Layer 16 of a small transformer language model trained on English Wikipedia (21 layers, counted from 0, width 128).
A neuron adds its activation times its output weights to the MLP's output. To switch it off is to set its activation to zero at one token and run the rest of the model.

Output weights of the MLP neurons that the questions are about. A number n stands for (n - 500) times 0.0014.
n7: 385,532,643,464,361,519,431,484,413,512,592,735,459,574,317,483,456,463,544,437,440,345,442,511,587,555,634,534,601,738,427,577,548,452,315,213,192,541,658,430,573,398,311,454,481,683,392,508,793,582,469,570,436,593,322,451,429,245,568,578,270,692,549,581,760,455,591,472,335,683,496,383,273,584,620,678,409,504,572,407,469,591,492,545,481,448,609,455,615,718,315,357,273,504,572,692,469,471,134,439,548,385,598,690,508,669,525,738,643,422,639,516,350,508,227,566,784,379,324,511,437,376,364,604,699,445,542,605
n11: 588,552,439,561,496,311,253,365,272,248,375,582,428,593,434,611,474,643,891,336,388,709,608,496,552,325,112,628,475,703,421,357,630,407,483,614,705,611,689,339,482,491,513,681,727,250,374,504,579,530,500,508,302,335,648,512,338,543,360,560,207,553,624,443,597,115,458,483,620,385,566,533,620,717,183,601,578,365,574,671,684,532,626,549,430,492,307,544,612,600,509,648,402,389,457,673,432,595,592,558,920,641,611,579,552,592,188,465,407,352,348,457,609,500,444,458,461,445,546,765,461,492,475,505,608,380,367,391
n35: 231,586,464,569,717,277,324,630,424,426,442,410,353,579,620,388,609,392,420,522,407,695,416,570,456,436,457,558,460,318,685,331,787,530,424,532,598,416,351,551,471,910,560,484,380,507,435,508,388,222,801,418,554,464,612,669,444,492,316,540,484,504,353,636,624,575,617,727,624,544,306,565,307,601,261,735,528,524,445,508,484,530,453,419,404,470,402,525,412,411,550,657,524,667,609,354,334,629,473,500,371,289,347,511,584,520,167,680,759,334,524,659,445,782,544,575,520,571,531,685,376,685,682,395,438,332,477,385
n59: 549,431,504,602,443,512,245,326,605,404,484,661,513,475,496,455,559,768,570,437,390,575,420,418,656,655,631,439,616,602,336,430,679,298,656,413,533,705,298,550,669,583,479,500,435,465,372,557,427,538,586,555,557,429,349,532,550,567,681,513,525,403,565,543,244,540,436,696,261,625,496,221,273,561,424,387,415,637,588,728,623,487,492,633,192,237,530,878,557,533,373,464,500,278,261,552,442,372,434,720,377,520,738,122,546,426,461,655,434,650,432,534,286,606,534,612,517,421,369,835,454,276,413,943,508,483,549,640
n66: 275,540,834,491,613,530,415,393,304,496,593,426,368,405,774,335,286,564,461,321,570,418,802,721,395,448,402,433,487,676,366,461,764,459,478,444,291,483,449,646,509,405,352,397,723,265,434,595,248,375,700,504,521,543,749,717,470,770,417,591,670,438,525,393,513,709,353,562,474,621,505,575,680,635,583,325,403,513,266,656,185,698,483,425,294,591,785,676,387,771,168,287,569,647,412,391,509,544,411,681,412,406,371,677,662,538,591,469,376,659,328,639,578,412,671,573,395,337,564,287,587,633,423,462,369,539,407,655
n122: 470,482,412,575,564,316,594,470,338,685,317,539,633,539,517,854,579,573,451,484,412,615,413,602,241,639,479,244,193,593,496,397,853,574,290,435,423,362,586,634,419,645,290,753,319,552,602,400,483,197,727,418,694,284,634,132,478,456,613,356,594,441,610,302,477,354,422,398,513,413,568,412,504,479,716,734,787,651,460,496,500,546,543,429,192,579,630,342,486,585,537,601,391,448,571,814,552,605,620,411,496,751,487,208,592,457,459,742,586,569,672,413,653,475,531,380,408,362,347,690,732,526,440,543,407,482,301,262
n190: 583,629,413,598,263,642,584,647,552,488,743,626,445,526,655,476,485,554,628,702,383,434,641,304,395,507,376,496,702,553,508,397,523,377,455,540,766,507,379,559,489,535,466,562,543,531,526,659,658,374,416,685,654,522,212,332,493,288,446,541,362,429,403,420,388,371,556,583,418,448,569,418,173,576,511,512,560,443,263,348,620,445,372,153,414,468,508,465,492,308,407,543,504,459,523,343,658,703,515,709,590,707,507,338,560,442,570,561,430,621,572,611,847,345,448,599,545,474,547,414,265,515,482,553,731,578,493,512
n223: 425,247,558,447,542,524,655,818,284,365,548,427,534,420,827,513,504,661,441,390,607,652,260,262,451,540,417,516,516,512,592,696,303,837,394,384,452,601,472,581,433,437,606,696,618,440,455,389,378,561,396,740,633,480,782,558,244,382,539,545,647,574,472,709,235,342,540,475,447,448,332,660,614,437,485,538,401,479,333,450,484,431,456,520,586,573,442,420,576,480,717,492,528,767,380,625,307,609,233,311,471,354,383,617,606,580,318,629,564,432,911,395,578,295,447,672,586,528,413,395,471,480,745,429,591,370,460,392
n305: 634,609,530,595,429,437,680,691,289,372,692,534,307,623,654,472,353,442,605,376,483,428,568,216,543,735,504,747,496,699,685,411,253,560,736,492,487,578,719,559,800,669,328,534,289,371,552,245,517,436,534,520,579,513,300,438,680,307,496,436,358,615,496,235,677,294,801,552,419,483,482,549,653,679,545,412,608,404,488,456,437,378,378,829,541,565,403,629,652,521,710,471,444,688,370,632,449,579,403,483,743,524,623,591,530,202,62,337,496,343,673,491,355,703,379,466,552,691,554,385,367,306,475,444,334,556,496,400
n322: 620,349,496,724,427,488,440,435,628,530,424,574,745,618,540,447,735,487,701,519,479,561,470,648,178,361,800,551,391,508,365,395,637,681,586,577,741,480,287,419,365,351,714,367,492,418,517,230,532,472,440,381,595,561,533,504,349,516,583,471,568,732,667,221,538,573,420,496,447,589,623,311,441,237,492,344,301,446,511,613,436,673,690,705,227,648,723,784,616,293,573,728,721,679,521,382,573,189,512,432,583,500,539,390,438,492,487,269,464,634,367,610,383,421,632,577,525,378,548,405,212,468,427,608,524,525,440,400
n386: 626,580,827,598,356,554,328,587,472,495,639,365,296,226,388,550,384,664,757,474,575,362,612,788,607,707,622,678,473,243,154,382,295,326,542,345,441,425,314,418,642,691,634,495,585,555,551,514,250,555,970,513,411,587,445,513,509,518,496,302,572,513,531,395,400,761,627,734,537,738,61,527,585,693,526,490,243,514,521,476,387,778,573,314,442,150,335,572,399,626,457,363,693,569,233,447,650,363,446,737,318,470,434,479,472,414,317,514,677,623,402,601,505,335,718,332,634,322,406,624,546,546,733,591,365,394,482,746
n407: 468,566,287,582,546,444,342,416,236,429,579,901,317,412,516,644,362,428,333,549,610,462,292,330,240,625,508,469,588,590,363,329,660,439,763,436,421,500,468,336,675,621,342,313,473,119,656,424,441,500,437,530,473,368,548,640,496,613,659,335,449,686,539,633,312,500,608,512,589,460,529,586,672,835,477,246,435,558,467,471,528,504,655,570,586,531,633,646,601,457,661,294,294,407,303,209,400,612,595,520,500,622,624,496,695,678,576,363,552,492,471,423,431,492,590,679,626,356,315,478,455,572,520,216,421,378,689,648
n442: 436,760,260,704,298,517,590,370,425,641,675,555,292,643,364,429,354,413,436,562,265,311,514,500,451,627,328,521,665,704,762,556,180,471,403,348,724,580,699,261,179,514,209,237,530,629,522,390,487,522,500,348,585,605,722,580,175,434,593,504,577,588,377,482,795,436,672,811,575,321,354,623,585,483,688,423,673,348,264,590,272,505,543,475,470,458,464,368,583,406,248,407,601,426,580,563,548,337,483,645,642,604,622,378,284,827,715,514,625,722,544,426,602,470,332,556,659,609,479,500,601,340,500,649,355,487,675,402
n445: 350,537,553,467,639,460,654,420,305,772,563,391,517,484,473,640,516,614,586,409,545,523,406,697,488,693,516,438,440,198,687,564,328,511,269,496,314,376,464,308,687,395,674,389,297,729,447,677,508,644,579,564,418,332,177,632,637,350,388,573,587,566,496,537,513,394,371,496,710,436,646,418,683,484,354,329,553,623,382,612,449,320,357,675,313,734,537,354,483,402,500,581,428,367,783,531,480,605,413,653,533,569,558,511,675,647,479,438,421,604,729,339,791,590,350,420,739,240,516,657,468,500,500,181,696,261,421,585
n460: 423,284,643,688,223,374,601,537,338,646,532,701,570,295,793,469,563,656,620,325,378,558,596,617,471,364,375,504,291,684,543,177,550,242,579,569,427,595,419,385,466,371,641,227,540,250,824,578,592,537,459,748,428,504,428,651,525,496,580,525,512,762,460,649,461,404,382,647,488,385,590,512,360,625,315,444,684,437,447,538,354,250,471,572,608,571,602,654,400,593,292,584,715,471,365,444,582,634,500,677,517,258,738,488,383,358,379,577,708,512,332,599,566,255,450,357,512,459,363,354,517,390,426,486,701,616,669,389
n490: 545,599,330,640,421,488,710,496,500,352,279,633,663,375,569,673,521,469,345,823,521,587,535,332,305,362,377,593,417,287,383,442,181,452,336,517,570,734,566,425,561,273,610,537,581,496,572,632,638,383,348,457,658,417,763,407,567,260,254,622,373,427,333,422,635,711,436,709,706,667,500,496,683,340,388,509,330,299,657,461,372,313,421,508,711,404,500,326,557,390,342,270,387,190,701,480,400,438,702,467,713,532,609,629,390,331,557,824,566,500,466,345,616,415,741,624,538,454,795,465,546,508,562,495,610,593,475,612

Each question names a token from some text and the token that comes next. It shows the activations a of the neurons there, in the order above. A number n stands for (n - 500) times 0.4.

Then comes g, the gradient of the next token's log-probability with respect to the MLP's output, scaled to length 1. A neuron's effect is roughly proportional to its activation times (output weights . g). A number n stands for (n - 500) times 0.0007.

" |", then " Phil"
a: 503,500,500,502,500,500,500,500,500,500,500,593,500,500,500,500
g: 465,542,501,619,492,436,471,496,697,536,390,544,445,422,361,616,495,627,606,600,438,786,558,703,659,436,513,490,671,452,710,458,675,118,454,509,421,380,818,436,605,324,493,357,414,533,560,657,430,546,567,286,544,555,560,575,578,471,453,487,654,442,435,586,516,501,339,501,429,536,514,419,305,462,660,304,600,561,413,789,379,405,302,631,489,540,270,428,581,564,457,580,246,418,431,467,637,574,580,434,665,498,716,270,403,675,427,542,537,429,586,541,277,415,365,586,472,708,461,533,372,354,436,369,124,577,461,784
Which neuron, switched off, raises the next token's probability most? n407

" D", then "et"
a: 500,698,500,500,500,561,500,500,500,500,500,500,500,500,500,500
g: 570,429,671,335,490,465,371,468,345,404,404,211,410,507,680,381,482,637,644,223,423,579,619,692,617,491,439,428,446,406,415,400,315,804,608,462,437,704,448,469,484,505,602,516,634,539,313,411,583,642,472,577,480,443,532,652,528,512,323,650,423,469,361,677,234,747,704,549,400,588,668,276,444,539,495,612,542,323,571,331,359,812,578,446,434,757,604,454,545,383,585,563,249,492,400,463,632,412,270,441,666,726,335,413,534,644,464,598,425,262,684,489,466,622,532,606,584,386,525,464,486,451,482,561,480,325,585,645
Which neuron, switched off, lowers the next token's probability most? n11

" ", then "201"
a: 510,500,518,500,500,532,500,504,500,500,500,500,555,500,500,500
g: 742,336,709,722,529,595,631,534,644,335,538,502,618,634,491,574,548,423,494,421,485,533,386,404,644,597,390,443,280,530,573,461,538,842,252,353,450,442,573,709,615,353,406,462,500,679,528,424,512,626,680,411,377,301,405,640,419,315,519,646,436,577,579,534,363,568,637,474,373,534,629,457,406,515,601,472,368,422,337,499,287,631,373,486,522,203,386,491,376,420,663,643,489,347,514,612,310,374,397,649,510,632,467,307,580,372,574,545,603,677,491,551,443,654,624,448,553,245,270,249,500,579,388,525,777,729,613,416
Which neuron, switched off, lowers the next token's probability most? n122

" one", then " the"
a: 500,500,500,500,500,500,500,502,502,500,529,500,500,534,501,500
g: 266,397,516,548,313,339,524,379,357,671,626,511,565,678,572,559,289,632,375,365,513,277,416,699,538,285,621,524,482,359,479,506,556,641,476,487,425,482,564,452,720,408,783,535,558,552,506,672,530,651,545,413,834,268,495,444,524,576,421,585,548,691,503,535,584,422,228,514,580,562,452,518,542,623,487,495,185,729,428,451,759,512,438,439,477,548,405,348,551,497,260,534,565,517,561,754,696,490,399,596,541,571,548,359,557,497,603,513,434,210,568,408,528,560,220,374,511,365,222,343,478,674,511,449,652,373,597,624
Which neuron, switched off, lowers the next token's probability most? n445

"s", then " in"
a: 500,505,500,500,500,500,522,531,500,508,500,510,500,500,500,500
g: 519,738,313,474,688,337,393,374,468,663,379,663,281,538,702,324,402,577,558,332,323,365,436,499,346,635,481,486,440,474,583,663,530,545,553,496,598,575,482,460,546,313,501,119,419,456,503,342,408,436,467,487,656,350,422,590,592,552,488,549,581,308,671,722,316,574,567,507,598,639,573,534,685,475,338,565,402,262,385,356,595,418,634,427,700,704,658,565,440,469,525,208,432,461,499,565,701,751,321,618,624,512,509,428,488,504,491,482,519,515,665,462,666,774,487,634,453,282,510,324,581,708,502,478,270,648,373,474
Which neuron, switched off, lowers the next token's probability most? n407

" A", then "uck"
a: 505,500,500,500,535,557,500,500,500,500,500,500,500,501,500,500
g: 817,565,501,414,440,653,502,416,520,632,489,446,482,521,395,514,415,308,650,598,531,319,397,672,607,405,653,544,467,538,660,436,542,468,398,447,368,531,684,547,585,405,727,632,370,576,638,466,476,738,236,584,464,434,585,618,555,603,423,506,558,532,602,532,479,270,659,378,603,761,514,237,605,605,544,354,692,580,401,204,413,591,654,436,349,475,253,481,467,491,526,286,521,291,419,419,607,549,436,264,651,427,571,629,490,389,612,443,483,372,305,721,504,518,303,360,530,608,622,741,352,368,496,358,588,623,584,203
Which neuron, switched off, raises the next token's probability most? n66

" C", then "ow"
a: 500,500,500,500,536,518,500,500,500,500,500,500,510,512,500,500
g: 435,612,537,468,562,753,790,468,382,299,746,589,240,325,581,572,572,315,460,328,434,483,892,532,449,504,490,360,614,588,640,425,524,479,382,369,375,474,416,541,526,482,459,630,552,240,456,432,520,401,214,757,710,411,551,193,611,456,569,509,418,481,412,498,576,640,567,620,671,510,297,468,370,478,591,663,536,667,459,469,575,674,398,558,458,571,688,269,534,410,482,672,493,662,539,596,411,295,485,665,590,715,486,573,356,426,436,187,486,478,284,471,578,669,521,421,474,585,557,506,541,454,370,512,486,574,402,356
Which neuron, switched off, lowers the next token's probability most? n66

" F", then "est"
a: 500,512,500,500,505,537,500,628,500,506,500,500,501,500,500,500
g: 524,473,403,594,540,476,710,394,321,365,462,509,467,521,541,403,453,730,480,562,805,773,611,311,455,631,234,562,387,446,327,774,412,523,462,481,464,643,505,396,693,369,438,155,355,471,222,280,291,407,282,684,309,495,466,504,472,458,535,615,601,480,387,686,443,590,511,513,578,552,597,609,552,284,543,591,548,301,579,604,747,479,503,490,486,543,458,682,372,461,600,685,550,453,516,498,579,679,560,314,334,580,566,566,573,393,416,391,663,311,625,734,748,434,454,518,522,330,453,462,486,571,650,516,360,368,523,623
Which neuron, switched off, lowers the next token's probability most? n223

"ject", then "ure"
a: 500,500,500,500,500,500,500,500,500,500,500,504,515,500,500,500
g: 348,640,553,238,662,378,499,261,470,672,618,685,434,439,507,630,646,466,454,623,678,503,624,339,629,711,557,623,752,415,484,588,473,364,519,341,628,511,584,423,590,519,455,353,612,328,697,352,534,397,368,570,604,832,548,414,371,499,438,315,654,504,540,303,523,409,357,537,496,510,447,577,594,554,568,715,622,624,407,267,319,490,299,764,431,460,455,650,720,329,478,526,361,466,481,246,338,569,461,426,445,480,553,641,430,604,335,517,466,510,347,454,713,657,377,580,574,600,407,403,398,344,308,412,481,755,590,373
Which neuron, switched off, lowers the next token's probability most? n442

"ill", then " D"
a: 500,500,500,642,500,500,513,500,501,500,500,500,500,500,500,501
g: 568,334,365,505,429,363,113,569,564,596,244,704,518,667,511,270,611,555,343,521,446,425,295,400,347,679,562,673,516,397,342,444,602,706,937,420,407,357,537,473,517,386,422,352,438,349,468,660,351,524,434,612,724,497,555,466,602,563,566,690,483,565,426,405,441,450,522,610,470,618,488,437,274,453,689,466,489,535,430,541,423,569,595,396,703,561,501,649,634,536,324,525,352,416,510,319,352,483,538,594,444,279,329,613,603,427,470,721,347,582,392,435,431,697,397,485,444,592,457,500,578,513,662,737,618,627,641,714
Which neuron, switched off, lowers the next token's probability most? n59

"arg", then "ers"
a: 508,500,500,500,500,500,500,500,500,500,521,500,500,500,500,500
g: 667,591,481,250,558,380,609,748,771,469,735,362,451,300,439,484,439,588,517,729,612,451,426,665,395,336,512,646,321,374,275,619,554,551,489,341,270,541,385,473,588,490,516,352,534,392,327,583,722,203,758,605,540,689,401,414,484,674,515,479,479,367,392,513,240,359,442,511,426,564,584,612,429,517,596,624,393,306,429,630,498,522,424,466,609,672,665,493,499,613,552,609,395,344,338,451,506,244,658,354,514,511,424,668,259,463,627,436,512,792,414,486,651,568,661,371,657,545,406,458,458,457,540,524,683,483,456,579
Which neuron, switched off, lowers the next token's probability most? n386

" released", then " a"
a: 500,500,500,500,500,500,505,500,500,500,500,529,500,500,500,500
g: 293,421,354,341,574,478,196,432,314,329,464,523,480,592,337,566,311,303,453,447,389,527,397,764,416,471,509,645,646,469,622,276,682,318,312,661,389,636,159,637,406,515,724,480,461,288,631,688,619,535,468,485,550,488,501,516,460,446,601,425,448,250,577,495,501,556,459,492,562,708,679,651,705,259,405,572,592,520,542,491,452,339,686,699,734,546,424,551,534,427,444,399,526,454,575,753,415,528,368,634,473,628,459,446,467,411,723,684,691,724,569,581,407,472,570,543,506,467,351,384,327,592,442,503,645,487,636,443
Which neuron, switched off, lowers the next token's probability most? n407

"ia", then " E"
a: 505,500,500,535,500,500,525,500,500,509,500,500,523,502,500,501
g: 310,350,381,437,548,425,411,589,364,457,492,681,695,371,665,560,438,671,491,378,628,546,764,584,456,516,432,593,588,588,341,648,501,561,673,346,325,534,633,521,612,377,436,612,608,499,664,472,387,382,268,664,716,454,514,648,541,734,639,515,471,735,679,432,478,562,616,429,499,412,428,538,496,364,523,314,390,282,267,563,513,361,373,568,540,393,680,666,619,438,598,547,352,645,491,468,585,186,592,503,449,304,406,395,331,524,639,643,387,678,584,506,614,513,653,596,618,345,366,477,613,269,453,466,412,106,420,400
Which neuron, switched off, lowers the next token's probability most? n59

"ang", then "man"
a: 500,500,500,500,512,500,500,500,500,500,530,500,500,500,500,500
g: 439,490,510,344,613,599,703,543,515,665,566,285,405,523,548,693,418,580,723,571,555,487,356,463,513,519,606,376,549,374,464,390,543,567,568,489,436,345,621,434,521,682,621,482,297,395,552,468,576,460,550,405,452,418,454,555,734,526,588,433,430,661,698,582,353,382,345,303,533,797,95,556,608,544,533,487,319,547,364,579,316,409,459,565,530,322,492,427,452,717,609,539,466,524,489,419,434,675,610,494,422,503,581,329,636,395,780,370,391,400,829,601,544,431,215,197,345,594,501,729,353,672,524,466,471,565,292,642
Which neuron, switched off, lowers the next token's probability most? n386

"9", then "6"
a: 500,500,500,510,500,500,503,500,500,506,500,500,500,505,500,500
g: 515,543,359,227,194,397,515,327,419,509,458,434,535,443,501,447,476,296,321,628,524,466,809,715,467,398,460,568,457,542,464,563,545,479,486,241,848,632,488,628,359,715,596,308,470,401,453,481,418,484,453,572,592,571,575,380,477,557,568,322,612,724,507,405,669,591,501,455,571,544,130,399,331,473,498,655,528,479,233,750,469,548,690,578,578,582,528,447,671,588,518,543,530,428,428,353,308,555,750,417,559,501,418,399,387,656,362,570,647,418,480,519,571,442,423,419,784,659,674,514,426,742,647,332,399,488,448,476
Which neuron, switched off, raises the next token's probability most? n59

",", then " Fran"
a: 500,500,500,500,500,500,536,500,500,550,500,505,500,500,500,500
g: 525,381,651,538,501,437,331,592,507,484,344,790,538,608,448,561,674,497,481,529,458,484,448,289,374,359,533,580,360,213,334,416,544,561,442,431,483,385,633,662,513,377,313,391,358,620,687,429,530,345,345,398,539,435,527,535,549,431,423,712,656,514,254,357,609,309,421,587,327,574,592,577,442,475,377,376,384,657,237,725,590,434,645,477,613,696,582,837,578,434,637,412,392,363,613,576,547,498,799,549,495,603,494,685,628,603,418,410,422,405,814,424,238,618,575,610,335,519,509,640,515,439,521,565,528,257,505,643
Which neuron, switched off, lowers the next token's probability most? n322

" I", then "ren"
a: 500,500,500,500,570,500,500,500,500,500,500,509,500,500,502,500
g: 496,453,466,706,564,483,436,751,457,647,490,232,515,282,323,610,536,471,547,762,464,507,650,483,464,340,447,319,701,617,534,534,537,540,366,356,291,655,716,393,666,557,475,551,347,383,570,582,345,388,559,511,675,586,575,556,431,345,396,466,623,645,417,534,446,415,337,366,539,296,245,587,395,704,459,676,713,551,491,471,410,735,433,682,522,505,486,425,355,504,595,643,477,395,618,275,713,514,679,727,483,330,363,530,597,548,654,380,360,571,571,478,479,586,482,428,314,588,587,465,395,646,588,440,474,69,419,467
Which neuron, switched off, lowers the next token's probability most? n66

" L", then "os"
a: 500,500,500,500,500,563,500,500,500,500,500,500,500,501,500,500
g: 532,559,550,453,577,292,613,461,225,564,477,296,441,280,616,356,288,348,532,451,504,511,514,386,292,547,506,164,726,507,523,584,501,340,481,616,380,396,402,660,714,306,478,462,646,546,610,357,681,579,519,666,568,573,670,434,595,640,431,651,611,354,386,349,473,592,400,460,533,503,532,439,668,612,698,493,648,339,631,449,585,391,433,535,258,555,420,518,582,495,337,482,346,815,676,461,408,560,535,598,729,306,503,543,588,552,524,600,498,546,396,616,369,731,520,369,487,358,566,778,461,429,525,428,123,572,607,536
Which neuron, switched off, lowers the next token's probability most? n122

" Gold", then " medal"
a: 500,500,500,500,500,565,500,508,562,500,521,500,500,500,500,500
g: 522,433,369,670,638,232,446,516,288,551,410,433,433,534,548,485,519,458,532,707,437,564,648,490,250,559,500,491,456,824,511,653,358,456,402,451,573,474,673,497,817,602,704,207,474,556,491,400,288,463,562,277,578,467,564,501,484,272,309,589,344,573,687,785,420,491,604,419,351,503,603,753,466,305,604,488,360,430,337,496,401,501,645,679,618,352,424,429,568,427,544,500,706,664,430,506,296,510,748,448,541,371,494,461,459,602,529,395,488,355,457,561,349,597,537,296,456,563,758,484,539,582,540,694,359,487,331,705
Which neuron, switched off, lowers the next token's probability most? n305

" ", then "5"
a: 501,500,501,500,500,516,500,500,500,500,500,500,506,500,513,500
g: 409,565,239,644,311,527,557,628,459,473,647,595,483,415,640,574,262,405,501,385,501,554,523,794,402,466,711,630,599,582,503,550,566,629,537,393,552,543,470,465,549,425,617,427,597,267,433,671,433,494,309,563,489,582,646,407,713,515,634,52,640,436,324,493,338,439,393,433,467,485,233,646,329,480,497,493,433,478,596,582,684,620,649,509,594,706,539,555,335,661,432,631,530,511,208,466,407,653,480,450,364,591,548,773,228,550,374,506,678,333,494,342,457,272,344,625,679,641,605,465,428,434,455,397,548,425,492,603
Which neuron, switched off, lowers the next token's probability most? n460

" D", then "ay"
a: 500,977,500,500,505,503,500,500,500,503,509,500,500,500,500,500
g: 496,433,699,578,250,315,356,570,533,428,617,566,349,676,461,590,301,685,501,226,448,513,310,333,568,476,406,467,397,640,657,594,313,550,443,816,443,739,631,718,400,525,536,455,358,395,307,594,618,612,409,725,683,365,531,743,496,448,545,417,452,445,494,633,360,500,450,454,539,426,568,411,640,480,389,766,582,620,435,353,504,645,610,507,316,383,197,439,494,488,652,630,568,416,680,231,508,517,305,602,511,488,527,378,291,486,582,502,323,432,306,490,778,387,510,504,641,487,544,445,635,573,481,615,549,482,459,653
Which neuron, switched off, lowers the next token's probability most? n11

" before", then " ret"
a: 500,500,504,500,500,500,525,500,500,500,500,500,500,500,500,500
g: 607,373,331,269,533,558,621,557,683,399,370,651,479,306,460,303,639,509,478,450,690,705,571,504,704,773,412,173,547,750,549,310,350,488,408,611,428,392,512,538,615,604,494,506,501,386,580,469,390,513,616,562,622,482,566,575,553,426,646,442,577,439,547,450,504,695,841,316,514,359,514,621,531,362,347,542,510,768,463,402,421,436,506,293,625,413,448,696,426,370,543,458,630,446,654,389,421,425,353,313,250,538,524,447,707,531,472,593,511,463,433,750,267,519,588,525,530,450,778,445,660,327,504,339,418,482,275,567
Which neuron, switched off, raises the next token's probability most? n190

"hn", then " ("
a: 500,500,508,512,500,500,500,500,500,504,500,500,500,500,500,515
g: 713,522,417,527,487,508,546,550,652,514,586,496,592,596,303,452,527,719,555,494,602,575,452,287,290,448,569,741,550,609,548,647,562,505,754,496,582,396,309,412,271,310,343,506,502,338,362,757,288,302,347,384,330,627,432,578,520,414,694,567,371,348,593,625,274,444,601,353,392,616,612,578,565,546,562,582,537,379,542,676,439,520,345,483,395,650,695,381,396,335,490,286,577,416,597,548,582,527,483,577,303,473,556,610,444,311,607,388,394,704,485,397,396,160,551,467,674,429,693,499,475,709,504,598,676,662,310,645
Which neuron, switched off, raises the next token's probability most? n35

"el", then "es"
a: 514,500,500,500,500,500,500,500,500,500,500,500,504,521,500,688
g: 429,615,744,455,594,612,377,479,367,278,529,230,495,626,541,356,523,506,228,491,425,583,593,674,438,377,326,448,430,353,624,458,513,508,456,460,429,654,625,262,505,508,441,501,638,742,436,642,701,665,569,473,623,588,715,457,356,634,486,331,469,398,467,558,444,614,209,550,313,563,558,550,468,285,366,431,446,551,486,590,430,545,321,797,535,503,517,765,498,617,621,378,353,245,774,487,497,454,587,288,536,506,354,581,474,540,429,641,341,429,650,503,535,644,645,653,406,387,274,495,403,394,670,581,463,426,759,632
Which neuron, switched off, lowers the next token's probability most? n490

" ", then "24"
a: 500,500,530,500,500,505,500,500,500,500,500,500,501,500,504,500
g: 769,236,589,725,533,322,256,475,435,460,215,322,483,547,452,414,703,565,441,606,718,510,535,451,650,600,685,363,433,646,429,560,609,432,525,542,620,519,427,446,490,642,560,539,632,506,465,617,371,609,493,542,644,368,514,625,545,751,398,523,448,216,677,490,663,631,509,565,567,388,501,566,529,628,330,479,377,483,544,404,373,581,606,199,585,458,381,337,414,463,588,575,246,588,757,583,498,337,473,520,491,298,345,267,604,547,524,544,537,478,319,294,574,612,467,587,418,458,551,832,607,249,382,574,306,428,521,542
Which neuron, switched off, lowers the next token's probability most? n35

" ", then "4"
a: 507,500,515,500,500,500,500,500,500,500,500,500,524,500,527,500
g: 605,524,256,478,442,526,578,419,397,522,483,707,577,357,628,676,148,601,510,376,476,562,489,704,417,414,581,510,408,520,401,380,584,615,454,334,632,482,602,451,485,538,663,582,613,397,561,618,648,490,498,339,465,578,624,464,729,501,619,97,563,510,499,343,405,663,370,489,686,496,406,451,260,579,737,564,322,405,582,488,524,561,510,681,530,622,594,607,468,774,326,688,309,532,427,293,216,626,479,566,421,539,405,537,477,539,486,477,726,336,455,576,244,369,388,542,642,766,574,448,288,617,313,408,511,549,406,479
Which neuron, switched off, lowers the next token's probability most? n460

"ars", then ")"
a: 500,500,500,500,500,500,557,500,500,540,500,500,500,500,500,501
g: 456,357,217,631,626,434,343,745,704,510,411,538,534,463,602,433,617,389,663,565,437,533,551,550,472,734,427,349,257,498,662,423,494,458,426,626,501,332,571,286,595,581,462,552,617,741,512,551,574,584,425,795,473,503,430,465,299,484,362,519,598,549,639,456,449,476,413,447,595,366,57,424,551,563,560,724,560,413,460,683,560,596,310,770,448,563,662,623,427,442,381,319,408,494,447,334,555,523,536,462,573,465,747,425,392,513,534,361,396,393,399,360,443,536,428,340,737,417,300,586,623,522,740,533,587,720,272,469
Which neuron, switched off, lowers the next token's probability most? n322

"W", then "a"
a: 500,500,500,500,500,500,500,500,500,544,500,500,500,500,500,500
g: 267,367,490,690,793,389,468,392,607,573,276,514,589,611,624,609,496,302,483,565,321,398,768,582,600,629,526,596,569,644,485,221,453,409,663,455,661,691,607,755,485,437,612,585,406,680,177,545,606,513,311,729,573,394,600,378,655,190,559,431,587,324,307,280,734,618,510,468,475,651,336,401,717,548,431,517,484,484,501,474,483,502,569,629,439,556,354,674,383,401,348,334,444,492,523,529,295,465,475,563,422,490,443,389,503,362,441,619,580,457,394,540,518,407,493,525,580,466,509,259,460,642,569,602,403,661,615,339
Which neuron, switched off, lowers the next token's probability most? n322

" ", then "2"
a: 505,500,521,500,500,500,500,500,500,500,500,500,518,500,525,500
g: 379,539,473,231,452,627,596,347,559,473,481,773,684,466,608,551,254,411,563,467,567,571,318,635,467,421,693,526,375,449,311,399,668,575,495,232,676,605,580,648,504,520,573,505,731,351,554,450,601,281,518,355,551,583,553,447,700,429,704,180,610,546,491,406,338,792,236,485,529,526,462,612,296,545,557,578,377,526,482,591,638,408,543,591,406,462,780,443,496,575,554,498,239,317,337,499,469,565,425,470,404,617,366,608,291,681,562,532,490,357,689,554,328,459,316,668,662,676,377,522,458,427,489,520,666,501,421,425
Which neuron, switched off, raises the next token's probability most? n442

" by", then " N"
a: 549,500,500,500,500,500,522,500,500,500,500,500,500,500,500,500
g: 460,375,556,529,399,628,487,616,518,462,351,636,624,327,308,690,446,631,586,594,507,635,475,495,588,647,414,527,484,618,571,557,272,476,484,482,359,410,496,492,525,445,217,661,564,365,424,587,360,586,449,483,235,621,502,479,691,678,500,529,715,457,613,329,451,362,609,847,370,538,472,327,369,486,367,337,565,355,397,680,320,527,635,412,465,459,549,660,714,388,723,500,368,365,416,113,625,558,464,562,523,403,571,649,639,457,514,539,474,665,413,494,346,658,652,782,265,636,472,718,403,265,587,427,472,438,439,514
Which neuron, switched off, raises the next token's probability most? n7

" D", then "ak"
a: 500,857,500,500,500,527,500,500,500,500,506,500,500,500,500,500
g: 555,512,398,342,581,601,757,725,238,720,376,630,537,356,637,572,652,474,637,269,701,545,509,612,450,557,373,390,592,455,412,542,267,599,521,370,438,726,263,561,525,562,540,612,342,485,585,542,402,888,475,532,608,414,492,302,400,587,497,626,648,447,441,469,788,653,459,520,535,691,659,663,428,353,538,274,516,408,561,398,497,602,642,559,582,165,502,560,275,503,438,508,615,447,559,422,431,633,592,343,538,539,359,436,364,412,423,590,398,331,435,445,484,560,358,417,388,537,365,749,492,580,579,265,512,378,525,351
Which neuron, switched off, raises the next token's probability most? n11

"her", then "y"
a: 500,500,520,564,500,500,500,500,500,503,500,500,500,500,500,500
g: 369,547,651,634,609,548,236,527,411,587,546,562,534,413,543,609,553,278,615,563,512,392,545,435,606,689,295,671,674,664,540,550,416,452,285,465,442,683,375,301,661,584,547,233,631,393,501,185,338,321,680,518,550,581,420,679,592,704,517,253,632,550,355,405,429,537,625,488,470,644,309,490,466,707,508,347,495,519,602,327,607,483,391,613,510,631,561,400,454,543,352,716,509,472,610,465,664,399,550,418,641,569,330,657,318,386,401,596,559,306,569,366,452,425,294,459,534,484,505,542,544,437,446,389,535,439,961,392
Which neuron, switched off, raises the next token's probability most? n59